Layer 4 of a small transformer language model trained on English Wikipedia (11 layers, counted from 0, width 64).
In attention head 1, each number of a token's query is one row of weights dot the token's vector x. The head spreads its attention over the tokens so far by the softmax of query dot key.

Query weights of the head. A number n stands for (n - 500) times 0.00097.
q0: 590 404 481 527 778 661 400 397 475 557 566 651 604 419 490 592 451 553 569 465 566 329 547 516 640 513 323 489 716 468 408 484 450 469 471 427 471 569 578 438 428 388 648 509 556 377 353 540 541 698 620 605 499 552 453 329 319 589 298 480 580 386 431 621
q1: 495 511 627 481 717 550 479 389 446 594 500 470 512 351 628 475 584 600 474 505 716 284 465 611 584 541 411 329 557 527 707 422 708 326 474 533 558 398 613 524 574 252 390 356 634 623 306 677 370 519 586 457 664 553 383 468 332 454 491 618 526 371 550 595
q2: 514 403 516 406 639 480 529 490 583 565 514 448 529 359 471 535 335 583 452 490 402 467 526 434 443 485 518 568 578 435 511 349 565 419 534 524 424 534 596 418 534 453 390 420 389 413 404 656 652 485 322 382 526 358 534 490 442 450 446 481 458 493 466 532
q3: 534 499 544 492 346 426 527 616 503 466 624 447 510 461 653 591 540 514 367 454 492 377 381 498 469 415 642 282 331 362 550 320 507 467 304 356 571 485 483 570 471 510 380 390 547 551 468 429 515 341 477 339 332 602 599 655 439 527 494 429 378 651 638 685
q4: 526 395 264 690 670 454 656 291 318 772 653 621 354 483 454 501 464 456 639 556 584 307 489 309 518 585 212 604 761 743 594 588 632 533 545 495 656 561 691 377 524 479 517 289 317 415 317 546 418 614 711 616 732 624 435 510 449 494 478 558 420 372 563 555
q5: 517 464 728 714 366 665 426 463 327 507 434 596 538 553 547 451 656 404 575 350 800 474 128 745 446 568 521 449 575 473 606 601 606 627 416 434 477 386 468 492 526 515 541 543 723 659 549 327 410 529 646 550 460 409 625 482 470 358 654 727 588 662 438 542
q6: 502 285 497 485 871 502 585 230 383 617 597 645 273 476 528 385 490 613 748 407 601 468 679 405 406 697 483 455 543 524 450 411 788 519 480 460 488 349 502 460 419 473 435 377 502 607 239 623 604 663 621 643 617 586 341 411 530 440 490 372 526 464 540 607
q7: 549 323 593 635 793 638 576 226 334 586 768 654 324 230 724 310 366 486 650 456 564 318 661 359 536 930 288 701 717 456 470 448 545 311 325 404 543 503 653 604 253 359 449 409 366 544 239 691 542 807 610 433 580 651 384 421 479 478 498 451 664 538 481 656
q8: 402 572 419 483 665 582 477 352 323 516 848 466 545 413 654 469 405 659 541 378 557 578 438 354 408 573 334 587 544 438 515 539 599 288 534 597 422 626 385 402 386 266 429 95 355 619 441 585 381 506 553 592 705 449 519 579 556 462 736 538 509 554 770 333
q9: 400 734 608 177 112 829 426 864 742 483 350 326 795 607 745 691 311 433 24 409 428 826 442 671 408 151 733 391 109 402 355 340 388 767 548 260 176 403 282 516 528 611 556 499 588 570 492 66 352 260 180 217 355 598 816 612 673 359 587 427 468 913 481 248
q10: 568 611 597 607 409 611 255 564 538 537 518 650 261 342 368 428 363 453 531 389 632 341 501 506 466 492 471 633 669 691 702 348 533 308 266 357 511 536 501 531 456 331 561 378 505 339 464 589 673 426 640 511 628 401 554 640 262 522 707 747 567 720 390 443
q11: 591 550 440 647 645 509 503 560 356 531 427 554 475 548 307 360 699 708 556 688 515 571 592 692 648 570 661 398 419 452 658 509 692 724 691 559 329 501 708 481 480 596 420 353 409 506 427 471 375 209 406 546 714 545 306 393 655 568 641 656 556 597 571 496
q12: 389 611 511 660 479 237 667 348 415 600 449 648 483 704 483 531 483 412 592 274 612 775 475 531 421 313 246 327 399 684 237 612 591 577 585 451 398 214 263 421 502 589 470 679 653 653 355 463 555 392 324 521 412 661 535 530 580 727 555 386 571 357 656 387
q13: 570 543 368 468 614 467 357 461 503 383 488 678 544 414 468 718 744 821 722 562 549 542 502 670 560 475 250 399 529 545 337 353 531 501 512 741 262 492 366 407 478 291 337 475 433 532 660 612 479 595 473 557 843 348 532 487 455 415 615 477 660 489 611 308
q14: 526 939 383 464 584 417 553 534 462 272 507 495 527 648 252 479 605 240 601 563 622 601 424 742 716 694 505 371 379 682 490 718 715 549 666 462 436 396 496 447 681 677 569 487 525 521 530 387 301 466 339 617 700 480 575 402 715 555 540 561 372 560 674 471
q15: 528 472 468 631 607 638 246 332 537 702 451 430 655 357 468 560 440 479 587 642 455 397 535 452 522 395 508 658 397 415 529 712 684 466 498 480 400 533 451 530 501 486 477 621 501 548 525 581 573 566 478 447 476 544 339 362 425 786 621 519 566 412 250 757
q16: 660 271 471 883 872 586 531 436 361 785 621 644 381 236 461 493 402 557 794 446 494 466 557 377 705 498 302 692 681 796 355 634 341 536 482 419 695 665 650 393 281 551 606 585 342 293 408 831 473 851 711 679 698 681 296 418 489 634 551 397 562 380 211 693
q17: 597 502 423 669 807 411 512 406 459 461 462 581 447 356 401 312 441 628 835 578 590 488 513 298 619 738 330 670 581 677 592 647 538 390 545 506 578 571 580 407 478 414 551 555 514 374 539 640 499 775 758 660 712 620 299 445 597 579 488 609 580 439 336 575
q18: 625 360 542 797 729 375 514 371 282 763 575 605 305 326 584 442 471 649 746 597 578 385 359 318 619 690 297 552 613 714 687 535 729 400 437 586 723 638 766 412 539 501 411 400 555 284 362 651 431 670 544 650 852 668 407 408 503 485 580 499 581 437 409 604
q19: 518 428 491 608 727 374 465 317 254 483 645 537 392 358 439 396 562 600 710 631 660 424 551 446 603 688 385 517 715 593 626 520 589 550 520 658 702 558 432 429 544 329 424 448 664 529 435 616 272 704 695 637 758 594 466 624 516 552 583 666 424 468 610 539
q20: 515 474 665 532 449 520 442 723 673 618 354 490 478 533 467 611 566 499 349 404 501 478 442 548 595 305 547 482 415 593 551 339 482 588 462 408 459 377 666 356 535 551 626 487 524 491 398 338 448 353 621 545 462 488 557 602 361 446 406 457 475 585 489 575
q21: 404 574 533 387 233 515 569 677 659 633 414 340 423 557 703 473 359 460 303 316 362 557 382 536 492 526 625 632 435 383 419 458 364 589 409 330 555 487 402 574 352 582 453 585 397 443 630 403 588 397 495 372 271 445 484 633 338 625 392 265 472 649 506 372
q22: 457 485 539 478 360 496 484 665 541 690 399 461 542 541 524 858 423 579 574 689 442 488 391 615 531 339 652 466 360 449 460 468 506 446 388 390 607 712 451 550 296 689 618 417 417 456 609 447 618 440 342 417 287 441 479 636 354 577 583 424 417 588 393 378
q23: 432 500 463 368 438 568 339 718 570 451 430 511 437 458 506 637 402 446 485 592 487 515 462 674 575 511 544 475 332 498 528 680 516 501 458 461 546 707 543 614 363 470 559 425 333 514 567 402 562 545 572 310 501 466 502 549 493 470 564 598 495 533 461 434
q24: 437 423 293 578 599 456 436 574 395 381 570 682 382 227 453 504 472 655 617 507 539 421 280 515 568 687 417 545 488 504 576 716 613 337 507 472 521 522 459 556 315 326 698 451 465 719 650 521 532 378 566 520 729 359 754 573 469 354 527 594 417 636 599 365
q25: 407 507 559 362 381 537 578 484 403 429 441 480 614 555 547 401 537 402 617 454 414 506 596 453 390 514 490 445 464 540 557 424 527 498 692 435 504 406 382 380 598 424 503 604 564 433 474 452 467 398 448 566 475 576 588 357 559 367 448 485 517 484 712 540
q26: 508 577 415 265 376 582 583 371 678 449 525 563 475 666 368 693 635 626 759 614 383 343 647 503 350 658 336 490 673 248 478 514 643 317 497 482 419 354 398 452 546 460 446 751 619 387 446 527 871 478 441 392 496 407 606 384 571 471 444 506 623 431 366 484
q27: 508 527 160 365 453 681 431 608 579 448 595 357 745 291 415 485 365 728 438 710 525 350 556 577 517 523 508 716 566 416 526 762 500 495 615 508 608 725 528 431 487 451 456 472 331 430 492 453 604 476 430 399 502 458 651 374 572 561 452 676 383 459 592 546
q28: 791 492 480 414 547 710 495 614 238 396 643 401 502 536 547 699 506 391 410 96 336 340 282 500 392 531 438 663 738 624 327 617 401 539 647 597 338 737 595 435 467 754 641 253 516 627 410 583 76 315 565 428 512 537 645 644 603 443 366 734 752 500 393 451
q29: 424 347 497 699 644 549 400 451 603 400 767 661 524 231 524 782 292 441 468 444 699 595 277 624 270 299 344 644 449 631 273 763 549 589 554 498 442 545 431 406 553 440 527 461 317 682 276 570 491 728 447 444 581 506 818 632 274 484 395 491 473 417 505 649
q30: 558 591 236 481 484 413 419 668 550 474 681 725 348 564 401 483 396 720 528 459 400 367 551 439 515 573 438 565 372 570 643 701 352 368 565 542 340 510 508 573 262 625 541 380 489 500 557 382 540 257 754 238 690 182 513 557 743 555 616 770 643 626 393 278
q31: 479 768 417 602 301 439 506 540 386 575 595 480 398 583 351 493 281 302 425 438 409 636 468 460 259 627 409 621 532 668 645 679 553 504 546 405 433 404 581 382 604 602 661 666 581 209 568 437 458 324 433 414 504 407 641 780 621 586 586 567 539 634 489 481

Each question shows a short text with each token's key, already scaled and adjusted for position as the last token sees it. A number n stands for (n - 500) times 0.0026.

Then comes the last token's vector x. A number n stands for (n - 500) times 0.011.

0 " Nu": 642 262 641 653 483 462 504 583 560 433 593 344 405 370 450 520 484 412 472 543 352 367 355 437 552 722 403 454 610 535 613 570
1 "de": 525 466 599 573 470 520 537 553 527 450 588 346 406 426 465 514 750 279 555 636 468 572 440 530 542 695 600 589 565 555 537 562
2 " by": 494 425 695 600 574 449 555 528 579 385 510 466 386 397 455 489 719 411 432 609 345 483 395 374 454 744 505 517 537 425 572 485
3 " Guy": 348 518 633 536 545 392 561 554 609 385 423 369 488 455 355 442 514 370 519 577 388 430 351 369 450 744 620 480 446 510 485 545
4 " G": 420 727 542 512 538 482 500 481 656 428 479 374 549 313 482 510 201 437 599 724 386 370 372 394 436 843 464 493 468 500 450 585
5 "off": 653 646 647 530 552 405 532 516 604 372 509 395 509 460 411 511 251 521 597 587 457 562 407 437 467 670 685 478 483 460 626 678
6 "ette": 782 581 568 467 585 404 538 545 565 346 520 336 453 480 326 414 462 553 605 592 476 573 421 403 534 753 585 500 534 512 518 592
7 " (": 768 604 645 462 594 407 550 511 545 437 577 386 377 483 497 418 716 645 671 705 350 402 410 376 474 854 544 586 512 507 659 541
8 "2": 346 479 504 451 658 467 544 530 604 352 456 506 437 283 577 483 685 593 613 568 537 437 402 391 378 702 548 499 581 328 600 668
x: 437 597 437 740 634 429 493 374 482 415 481 548 558 744 538 536 601 526 615 634 559 469 588 453 435 666 386 609 591 327 442 526 649 633 641 601 495 551 394 511 599 526 480 620 478 433 471 505 500 470 442 380 629 466 432 383 573 593 545 578 613 347 430 666
Which two tokens does the last token look at most, in order? 7 " (", 8 "2"

0 "2": 606 463 561 473 555 465 487 542 477 445 569 460 446 463 478 607 579 408 464 496 520 585 418 504 570 592 622 579 396 501 524 601
1 "1": 534 521 601 521 559 448 499 520 471 463 594 454 426 475 497 584 713 396 448 503 544 633 456 470 573 680 640 609 354 509 528 668
2 ",": 394 545 554 460 504 458 495 568 475 473 537 459 510 539 591 472 629 528 478 498 471 579 464 415 582 723 657 630 468 529 485 591
3 " which": 236 452 651 524 496 376 503 453 548 389 494 499 558 500 602 400 455 497 437 557 398 494 411 343 441 765 537 523 358 442 524 523
4 " runs": 438 468 653 554 532 379 530 547 590 330 493 419 560 517 582 405 474 402 407 504 297 450 327 296 509 699 730 526 446 391 562 625
5 " through": 504 568 628 467 579 405 545 528 565 367 433 446 496 479 529 370 313 428 538 664 297 429 433 320 524 756 510 585 629 442 599 513
6 " Hay": 608 693 496 523 616 448 525 606 656 357 578 384 404 400 375 426 437 507 634 675 398 336 264 352 427 725 575 504 562 371 547 591
7 "es": 665 558 530 507 571 413 553 524 564 325 568 353 374 505 413 370 625 553 586 568 424 504 385 404 558 770 615 529 593 499 548 523
8 " Valley": 512 563 515 501 661 435 475 563 595 378 555 297 571 506 368 402 686 597 662 581 382 455 414 292 468 702 568 388 503 497 479 558
x: 611 499 518 353 514 147 450 496 390 491 433 537 598 477 480 600 497 527 613 480 614 410 506 549 497 679 435 428 675 345 455 405 396 388 422 583 557 517 519 684 557 578 436 455 623 497 512 630 582 547 600 582 395 516 649 575 392 357 321 504 570 388 619 433
Which token does the last token look at most? 6 " Hay"

0 " the": 682 399 491 553 497 455 515 515 554 321 444 396 520 393 436 458 469 513 361 523 301 466 388 310 400 783 618 485 482 412 557 498
1 " shield": 597 404 557 584 509 361 504 508 656 383 514 506 622 520 506 359 646 479 324 502 381 497 370 309 439 723 564 345 558 424 611 599
2 " from": 539 419 616 583 515 524 551 524 571 385 478 484 548 508 499 456 654 470 463 557 333 453 488 368 491 683 532 454 550 473 535 462
3 " behind": 377 418 670 589 563 400 478 507 544 379 519 397 515 487 538 370 620 344 441 602 347 497 452 342 575 699 470 470 567 558 609 545
4 ".": 439 564 680 496 582 400 489 515 485 438 516 515 489 533 596 335 259 546 553 566 468 532 471 345 509 729 482 491 551 461 690 635
5 ")": 665 622 650 463 538 391 485 533 565 405 498 438 438 517 563 486 313 496 529 553 443 560 387 352 470 796 654 596 450 409 518 630
6 " and": 693 578 537 467 541 462 537 531 583 437 480 508 468 514 455 462 484 503 625 538 413 444 416 347 465 824 505 515 521 439 555 458
7 " four": 657 684 569 522 623 492 496 511 647 349 508 492 499 474 580 351 471 565 666 612 434 508 365 287 527 710 544 481 557 454 596 635
8 " on": 578 571 550 368 638 410 548 534 586 370 384 422 553 523 597 460 671 596 644 653 321 372 460 358 538 684 515 596 557 549 564 525
x: 456 411 256 408 296 226 692 561 454 433 583 503 586 508 596 457 579 628 643 363 449 474 644 498 300 620 422 402 528 439 546 356 536 552 441 364 530 488 617 533 446 571 469 443 668 452 386 630 461 461 360 489 547 351 484 476 429 530 449 594 543 390 563 480
Which token does the last token look at most? 4 "."

0 "0": 683 451 541 585 595 458 499 529 596 374 546 484 474 483 376 583 498 508 404 494 442 546 440 437 506 682 564 677 452 502 554 571
1 "1": 605 490 639 590 600 432 498 526 528 429 631 451 436 431 393 571 764 395 412 520 490 599 422 429 522 754 582 575 373 503 547 652
2 "2": 380 559 616 535 581 432 488 542 520 415 609 444 438 414 397 605 642 397 492 513 492 550 381 478 525 669 605 560 369 485 528 604
3 ",": 308 521 577 471 523 437 506 567 480 457 544 449 516 517 544 502 497 532 482 497 461 562 444 416 537 743 638 612 426 534 469 565
4 " after": 311 536 716 591 581 415 549 572 551 362 539 432 427 421 497 463 392 379 547 708 327 457 334 336 530 775 539 564 472 486 592 533
5 " changes": 554 522 713 559 533 427 606 574 554 370 559 436 554 595 512 364 367 427 525 542 274 444 288 297 655 816 666 528 432 430 676 569
6 " to": 635 604 557 498 594 513 507 568 577 361 500 489 432 444 506 390 426 458 610 619 382 434 371 350 506 772 479 523 587 393 553 477
7 " the": 642 583 595 460 628 460 533 532 550 341 479 391 494 408 425 425 586 576 588 576 337 422 394 337 483 781 617 527 484 415 604 514
8 " district": 436 504 577 504 604 383 507 512 616 338 540 411 560 422 414 409 672 580 640 540 388 398 327 329 397 765 631 408 413 295 537 632
x: 698 452 596 459 671 256 445 329 576 316 395 533 506 565 420 501 502 501 467 594 538 454 584 505 545 752 358 496 564 378 535 529 520 629 574 481 697 517 410 671 487 537 376 558 379 458 451 495 479 343 651 540 405 470 601 576 398 485 444 526 513 379 594 458
Which token does the last token look at most? 5 " changes"

0 " ": 628 366 544 595 531 545 461 543 563 439 511 526 457 468 616 380 464 538 454 600 400 429 363 375 454 745 501 493 689 416 688 624
1 "ju": 460 370 649 601 566 533 573 612 699 425 541 497 399 388 497 598 675 292 524 605 406 459 416 476 371 733 551 544 657 360 688 632
2 "d": 255 553 547 530 479 484 506 553 663 374 438 481 458 389 520 458 650 283 522 683 415 479 442 437 438 790 558 524 672 455 585 559
3 "g": 264 682 550 503 511 508 552 564 722 397 523 484 427 406 410 566 398 372 585 644 468 514 394 477 398 728 526 493 628 474 584 541
4 "ing": 399 567 548 481 516 432 552 554 617 363 511 445 507 469 486 471 274 432 508 603 394 530 443 405 493 715 657 502 656 378 605 542
5 " panel": 559 539 656 555 553 378 570 530 678 370 492 558 595 529 481 426 352 439 498 577 401 458 290 320 440 726 640 464 471 284 606 657
6 " of": 655 573 515 447 597 472 564 515 588 392 444 519 473 415 455 515 464 575 586 566 461 487 482 413 429 744 518 531 609 401 556 564
7 " the": 641 583 581 483 631 472 523 522 564 353 460 416 546 427 438 471 571 557 571 570 386 435 413 335 459 757 587 502 499 409 557 517
8 " ": 487 540 474 448 620 536 493 524 559 413 551 398 455 464 505 403 736 632 601 612 488 438 356 399 482 832 545 481 574 470 596 600
x: 793 334 550 540 495 417 666 414 460 485 429 447 457 661 527 461 622 487 498 460 430 542 597 505 433 621 450 531 588 555 432 454 544 496 632 754 357 447 508 521 413 662 425 516 502 553 514 496 426 454 656 507 605 536 431 532 677 423 445 479 704 415 460 434
Which token does the last token look at most, and with what share of its attention? 5 " panel", with about 30%

0 " Guy": 647 369 581 562 486 383 549 555 586 376 434 355 505 468 360 439 491 505 398 556 368 460 335 350 483 724 582 470 442 551 471 545
1 " G": 541 413 585 613 495 463 496 480 649 421 462 384 565 316 489 527 783 301 519 679 381 383 371 392 419 813 448 490 462 515 419 575
2 "off": 334 496 649 558 519 424 533 521 598 369 499 399 535 471 421 516 717 358 429 553 439 586 403 429 462 635 665 463 489 493 597 668
3 "ette": 242 539 610 508 554 434 531 550 557 355 521 344 480 494 331 414 515 413 504 592 449 598 422 398 543 703 543 480 545 554 479 576
4 " (": 259 627 699 570 535 407 546 512 539 433 558 392 381 472 512 447 275 389 465 698 330 443 407 387 463 821 535 612 502 512 636 539
5 "2": 652 582 581 497 656 478 536 544 596 344 439 502 459 273 576 502 346 512 546 580 473 459 412 384 362 676 527 507 578 336 568 651
6 "0": 602 572 586 509 619 481 567 545 575 333 451 500 472 430 549 609 478 455 519 584 494 501 458 451 453 602 577 737 529 467 540 574
7 "0": 605 537 540 518 600 442 529 547 577 351 528 458 486 488 440 637 605 504 558 560 542 560 480 477 511 590 577 718 451 534 510 571
8 "8": 491 456 506 512 559 412 539 553 514 380 566 431 474 535 467 625 643 511 584 509 587 638 508 475 500 563 615 627 366 557 474 622
x: 618 424 479 430 472 475 500 316 357 528 456 529 615 384 396 538 757 514 572 829 475 453 455 601 424 638 437 426 520 491 457 525 655 400 684 431 494 461 403 417 503 249 517 502 539 586 512 554 547 551 506 556 568 503 565 538 498 432 567 484 432 459 599 314
Which token does the last token look at most, and with what share of its attention? 4 " (", with about 40%

0 " Captain": 710 376 586 620 505 396 482 557 515 339 444 351 617 413 438 444 453 470 347 532 280 508 330 312 589 731 584 425 406 541 524 586
1 " José": 677 330 668 650 495 406 510 575 562 361 556 243 534 382 282 425 657 401 417 590 260 409 272 279 502 812 365 368 441 568 426 452
2 " de": 477 466 607 614 519 439 483 520 505 383 515 345 472 373 375 393 715 308 530 647 350 431 370 377 475 791 420 482 601 484 590 493
3 " Silva": 438 465 576 551 525 484 529 598 531 414 539 301 480 506 211 528 592 430 480 510 409 500 457 490 531 582 484 423 464 606 392 440
4 " over": 345 541 703 544 513 450 507 503 570 414 529 501 463 489 530 491 403 357 538 712 351 429 434 404 538 695 452 617 474 545 593 563
5 "th": 609 607 588 462 489 441 613 566 562 346 412 459 501 561 584 425 358 530 529 584 404 586 413 393 565 665 736 565 562 540 586 618
6 "re": 688 650 487 510 498 469 514 493 509 373 590 383 359 450 418 428 513 678 653 648 497 584 392 472 520 742 550 563 548 503 567 645
7 "w": 556 522 521 427 554 454 550 509 578 434 482 459 499 495 537 481 783 616 609 549 430 446 466 457 599 686 476 575 519 552 474 495
8 " the": 534 541 575 443 614 475 526 547 513 332 450 348 522 453 431 427 652 613 605 558 326 452 396 340 530 731 594 493 506 500 597 504
x: 477 500 649 385 417 82 676 443 473 413 465 482 332 693 444 564 492 477 716 402 500 486 534 589 510 396 363 461 516 522 488 508 413 515 456 499 542 342 537 476 467 555 446 547 601 506 575 539 637 428 539 481 476 540 417 449 277 555 583 574 681 375 485 418
Which token does the last token look at most, and with what share of its attention? 0 " Captain", with about 50%

0 " extend": 584 442 462 576 409 314 590 485 635 432 463 549 496 565 479 415 548 529 314 525 358 382 398 330 476 727 568 531 513 443 625 574
1 "ing": 556 421 522 517 467 382 555 536 608 346 504 432 491 451 507 453 729 458 426 574 364 510 397 362 453 752 657 519 609 402 612 559
2 " from": 526 438 618 574 519 486 570 543 577 382 508 456 501 513 458 450 648 465 474 572 317 429 442 364 517 720 573 507 541 472 592 487
3 " Mc": 301 551 688 536 612 430 508 550 545 412 588 349 372 375 440 445 597 254 540 670 372 360 284 288 395 806 427 436 592 541 538 540
4 "All": 392 660 676 559 589 461 542 503 669 352 443 474 432 362 510 421 300 377 598 663 376 424 317 217 336 840 575 512 533 403 541 636
5 "ister": 598 591 597 543 578 346 532 516 606 336 525 357 540 407 346 426 293 455 561 540 345 444 381 349 408 764 616 519 482 353 521 573
6 " Street": 760 589 665 539 623 392 538 569 646 322 561 372 506 433 377 396 409 460 592 650 366 421 398 300 425 765 667 464 496 367 515 601
7 " in": 730 610 544 464 627 434 536 514 607 348 495 462 392 411 443 407 622 569 684 735 355 347 353 327 407 843 502 576 559 366 563 561
8 " the": 506 496 568 433 646 451 513 523 533 328 483 335 465 381 387 452 684 601 576 558 368 430 383 359 463 783 636 546 473 448 575 511
x: 474 495 645 458 472 128 664 426 448 407 410 501 261 652 480 559 534 469 751 428 528 519 505 584 518 496 401 478 552 503 419 411 451 514 448 454 574 380 540 481 547 528 380 537 554 507 563 528 652 443 494 521 339 619 429 442 319 512 482 548 750 443 409 430
Which token does the last token look at most, and with what share of its attention? 6 " Street", with about 40%

0 " ": 628 366 544 595 531 545 461 543 563 439 511 526 457 468 616 380 464 538 454 600 400 429 363 375 454 745 501 493 689 416 688 624
1 "1": 529 443 595 598 618 521 500 494 569 431 503 595 431 359 583 453 698 444 427 581 502 576 518 403 441 638 480 480 637 370 621 688
2 "7": 492 487 571 525 573 550 512 552 540 358 566 549 400 472 606 581 582 430 477 527 563 685 503 467 435 531 626 627 487 440 584 714
3 " December": 357 407 607 541 438 409 540 611 605 399 487 494 555 504 558 496 478 430 459 669 303 439 264 353 492 684 682 625 441 457 532 642
4 " ": 362 630 541 483 544 499 427 506 484 463 572 416 354 426 503 474 351 462 559 643 474 483 379 522 535 788 635 658 482 498 601 616
5 "1": 662 569 570 504 526 467 469 467 538 506 536 552 347 400 473 408 338 572 604 627 532 517 504 500 540 711 471 553 517 418 569 621
6 "8": 509 550 515 480 504 506 506 522 517 410 544 565 370 494 593 568 468 528 545 590 576 617 504 550 484 496 629 690 497 444 589 672
7 "1": 588 490 497 486 512 431 478 527 496 443 612 507 376 431 557 564 660 591 617 583 555 621 460 510 575 642 634 644 435 468 595 718
8 "4": 445 430 456 511 503 479 466 554 519 426 619 457 364 489 433 546 619 542 572 505 560 630 462 548 592 643 632 653 394 501 549 655
x: 491 442 488 468 553 440 493 190 556 505 408 444 524 464 375 513 706 537 562 652 582 461 569 612 548 552 299 351 643 461 530 452 786 506 628 422 515 415 454 428 533 409 579 461 415 650 537 516 488 610 579 477 562 545 479 657 676 592 480 544 429 606 546 338
Which token does the last token look at most? 3 " December"

0 "\n": 783 341 575 565 513 358 458 468 562 417 515 471 269 358 455 507 539 397 335 613 434 460 362 363 306 880 611 628 420 316 477 572
1 "\n": 620 422 624 543 520 360 463 471 564 414 515 470 269 358 455 507 759 327 368 623 435 451 361 362 306 880 611 628 420 315 477 572
2 "In": 515 411 660 709 574 461 502 500 578 366 475 425 378 368 447 501 645 409 490 670 359 343 339 341 405 839 545 606 404 356 453 505
3 " ": 282 507 593 570 599 526 459 516 531 427 549 393 404 360 435 447 533 376 515 602 426 417 361 453 410 842 559 495 477 412 563 525
4 "1": 417 584 644 576 595 452 504 447 555 450 524 514 414 294 467 457 222 474 556 623 509 481 476 445 392 769 466 454 436 373 514 584
5 "8": 532 592 599 515 561 483 569 517 560 343 515 509 416 415 591 581 374 485 529 614 518 561 467 478 352 611 622 625 417 410 520 641
6 "1": 763 569 587 520 581 398 511 514 531 394 619 449 403 358 539 587 493 569 624 594 531 584 433 471 477 718 640 614 344 447 551 700
7 "2": 589 464 512 500 581 403 514 532 528 410 598 419 400 397 426 571 689 591 592 503 532 525 409 513 529 676 639 591 368 450 533 599
8 ",": 438 480 520 468 540 413 501 541 506 437 525 441 515 474 524 495 692 509 584 493 450 488 426 400 458 775 625 582 379 485 454 542
x: 442 355 517 481 349 336 587 251 452 560 542 482 329 528 531 456 588 440 389 539 362 427 489 715 469 669 471 474 656 491 445 523 648 585 572 491 605 456 462 428 423 321 610 509 331 438 421 507 698 533 587 664 444 551 396 608 581 467 445 502 429 407 615 386
Which token does the last token look at most? 2 "In"

0 "be": 760 322 624 565 552 395 550 475 610 423 566 375 470 400 417 537 623 345 377 553 405 472 418 448 441 800 523 488 444 532 470 586
1 "c": 559 527 557 509 432 440 602 563 645 436 518 464 373 472 461 467 755 300 487 680 426 503 445 456 516 786 449 625 595 539 497 564
2 "q": 331 569 541 482 522 504 563 524 616 395 554 393 468 463 436 582 584 355 527 523 503 465 437 455 455 667 549 392 543 533 429 488
3 " (": 178 554 677 610 533 421 556 527 543 434 565 406 363 423 529 470 544 354 408 656 345 441 404 386 414 814 540 606 507 506 639 519
4 "ada": 453 677 574 535 542 506 575 598 676 378 546 440 483 463 481 475 259 452 640 622 468 523 391 413 412 822 509 422 602 401 552 613
5 "pt": 616 638 572 463 529 467 630 563 671 355 454 448 500 460 495 348 350 572 518 581 366 451 353 364 458 795 594 443 607 439 614 551
6 "ed": 705 566 514 501 513 477 563 581 600 358 441 472 500 471 534 429 565 566 568 565 400 464 394 377 516 780 676 504 576 361 630 549
7 " by": 692 579 555 467 620 445 567 542 580 379 501 473 417 417 492 474 566 553 681 613 398 468 406 353 466 737 544 527 533 410 557 512
8 " Car": 468 512 379 387 568 509 527 548 622 414 591 367 541 474 506 488 671 728 583 695 347 351 273 401 552 747 538 498 491 508 565 571
x: 635 476 392 491 600 570 577 489 462 583 331 357 585 448 471 589 642 541 480 422 612 362 629 467 505 443 238 491 710 563 459 495 380 570 436 505 532 449 514 430 396 572 606 481 426 322 443 531 338 541 418 408 610 441 620 654 291 441 482 411 588 348 479 704
Which token does the last token look at most, and with what share of its attention? 7 " by", with about 50%

0 " on": 680 385 524 653 438 343 539 519 574 365 397 398 551 507 525 504 395 543 336 656 254 416 428 373 519 733 521 629 474 535 525 496
1 " the": 631 413 532 548 507 440 508 514 536 337 461 380 514 418 416 460 628 462 364 535 307 466 394 333 451 782 629 504 465 446 566 496
2 " World": 483 389 628 664 521 398 482 568 597 310 504 302 581 467 385 492 801 363 359 575 276 454 362 271 407 793 558 479 505 478 482 521
3 " (": 141 525 722 648 528 389 526 511 559 427 587 373 398 458 487 435 574 319 400 659 299 426 396 357 433 894 560 594 468 476 631 533
4 "2": 446 566 647 560 647 447 529 519 610 364 476 508 475 308 536 474 254 416 541 573 443 431 406 383 398 741 524 498 555 343 572 634
5 "0": 544 552 607 558 626 482 565 532 597 343 471 506 475 425 520 585 384 400 510 593 467 478 463 447 462 647 572 735 511 455 551 555
6 "0": 662 574 573 560 625 453 538 534 604 355 529 469 482 466 448 619 466 469 569 584 515 523 467 454 494 648 589 734 433 498 517 560
7 "5": 655 511 540 567 589 454 505 556 562 397 615 464 465 530 432 602 630 528 632 501 569 607 470 446 493 676 624 622 339 509 501 633
8 ")": 386 516 561 475 564 385 503 559 572 394 488 409 478 534 524 523 718 608 643 527 453 534 384 351 445 792 674 615 394 427 447 609
x: 523 421 409 386 692 253 448 415 452 606 566 398 384 501 330 416 698 392 584 480 411 576 472 580 356 524 462 362 482 499 411 536 551 397 432 472 645 413 384 531 392 434 401 563 380 556 602 479 485 546 530 471 566 439 475 333 519 476 291 465 530 333 692 419
Which token does the last token look at most, and with what share of its attention? 0 " on", with about 40%

0 " Free": 662 290 552 713 557 459 478 568 610 346 459 352 502 369 389 486 376 606 378 580 298 407 322 290 350 710 552 480 588 402 454 517
1 " People": 629 336 655 645 527 482 506 586 611 344 573 376 532 419 423 513 662 392 427 541 282 445 275 298 473 797 553 439 484 437 495 526
2 "s": 367 577 557 528 528 486 534 515 527 336 553 382 350 372 429 446 663 398 523 536 454 546 322 475 502 753 667 538 528 491 483 477
3 " (": 168 557 681 625 539 430 536 523 546 427 580 374 360 413 469 460 568 320 432 676 325 442 395 393 412 839 546 604 501 465 643 506
4 "1": 424 598 624 561 646 492 530 506 602 386 459 522 415 235 524 476 229 450 556 631 491 494 462 397 338 731 498 514 539 313 570 640
5 "8": 567 569 567 511 597 494 587 549 550 337 456 517 424 390 632 578 401 500 545 565 531 565 466 451 367 589 628 663 469 404 542 660
6 "1": 735 536 545 520 601 431 542 553 529 380 537 485 405 342 587 594 534 590 619 548 552 591 429 442 460 687 638 650 407 418 569 721
7 "5": 578 458 489 534 568 483 518 568 545 387 577 465 400 451 453 603 625 560 578 463 587 629 466 507 479 619 631 640 358 473 521 636
8 "–": 508 441 476 513 596 450 476 504 400 402 600 341 498 446 515 497 693 594 579 567 493 530 367 455 565 699 579 536 443 539 483 531
x: 453 397 592 242 691 519 634 245 481 576 527 453 389 414 630 565 570 568 471 648 388 520 526 462 608 657 341 446 586 492 478 616 614 572 565 432 359 617 430 349 456 681 443 504 584 483 474 506 582 417 530 574 360 426 495 735 537 460 386 534 567 473 506 484
Which token does the last token look at most, and with what share of its attention? 0 " Free", with about 20%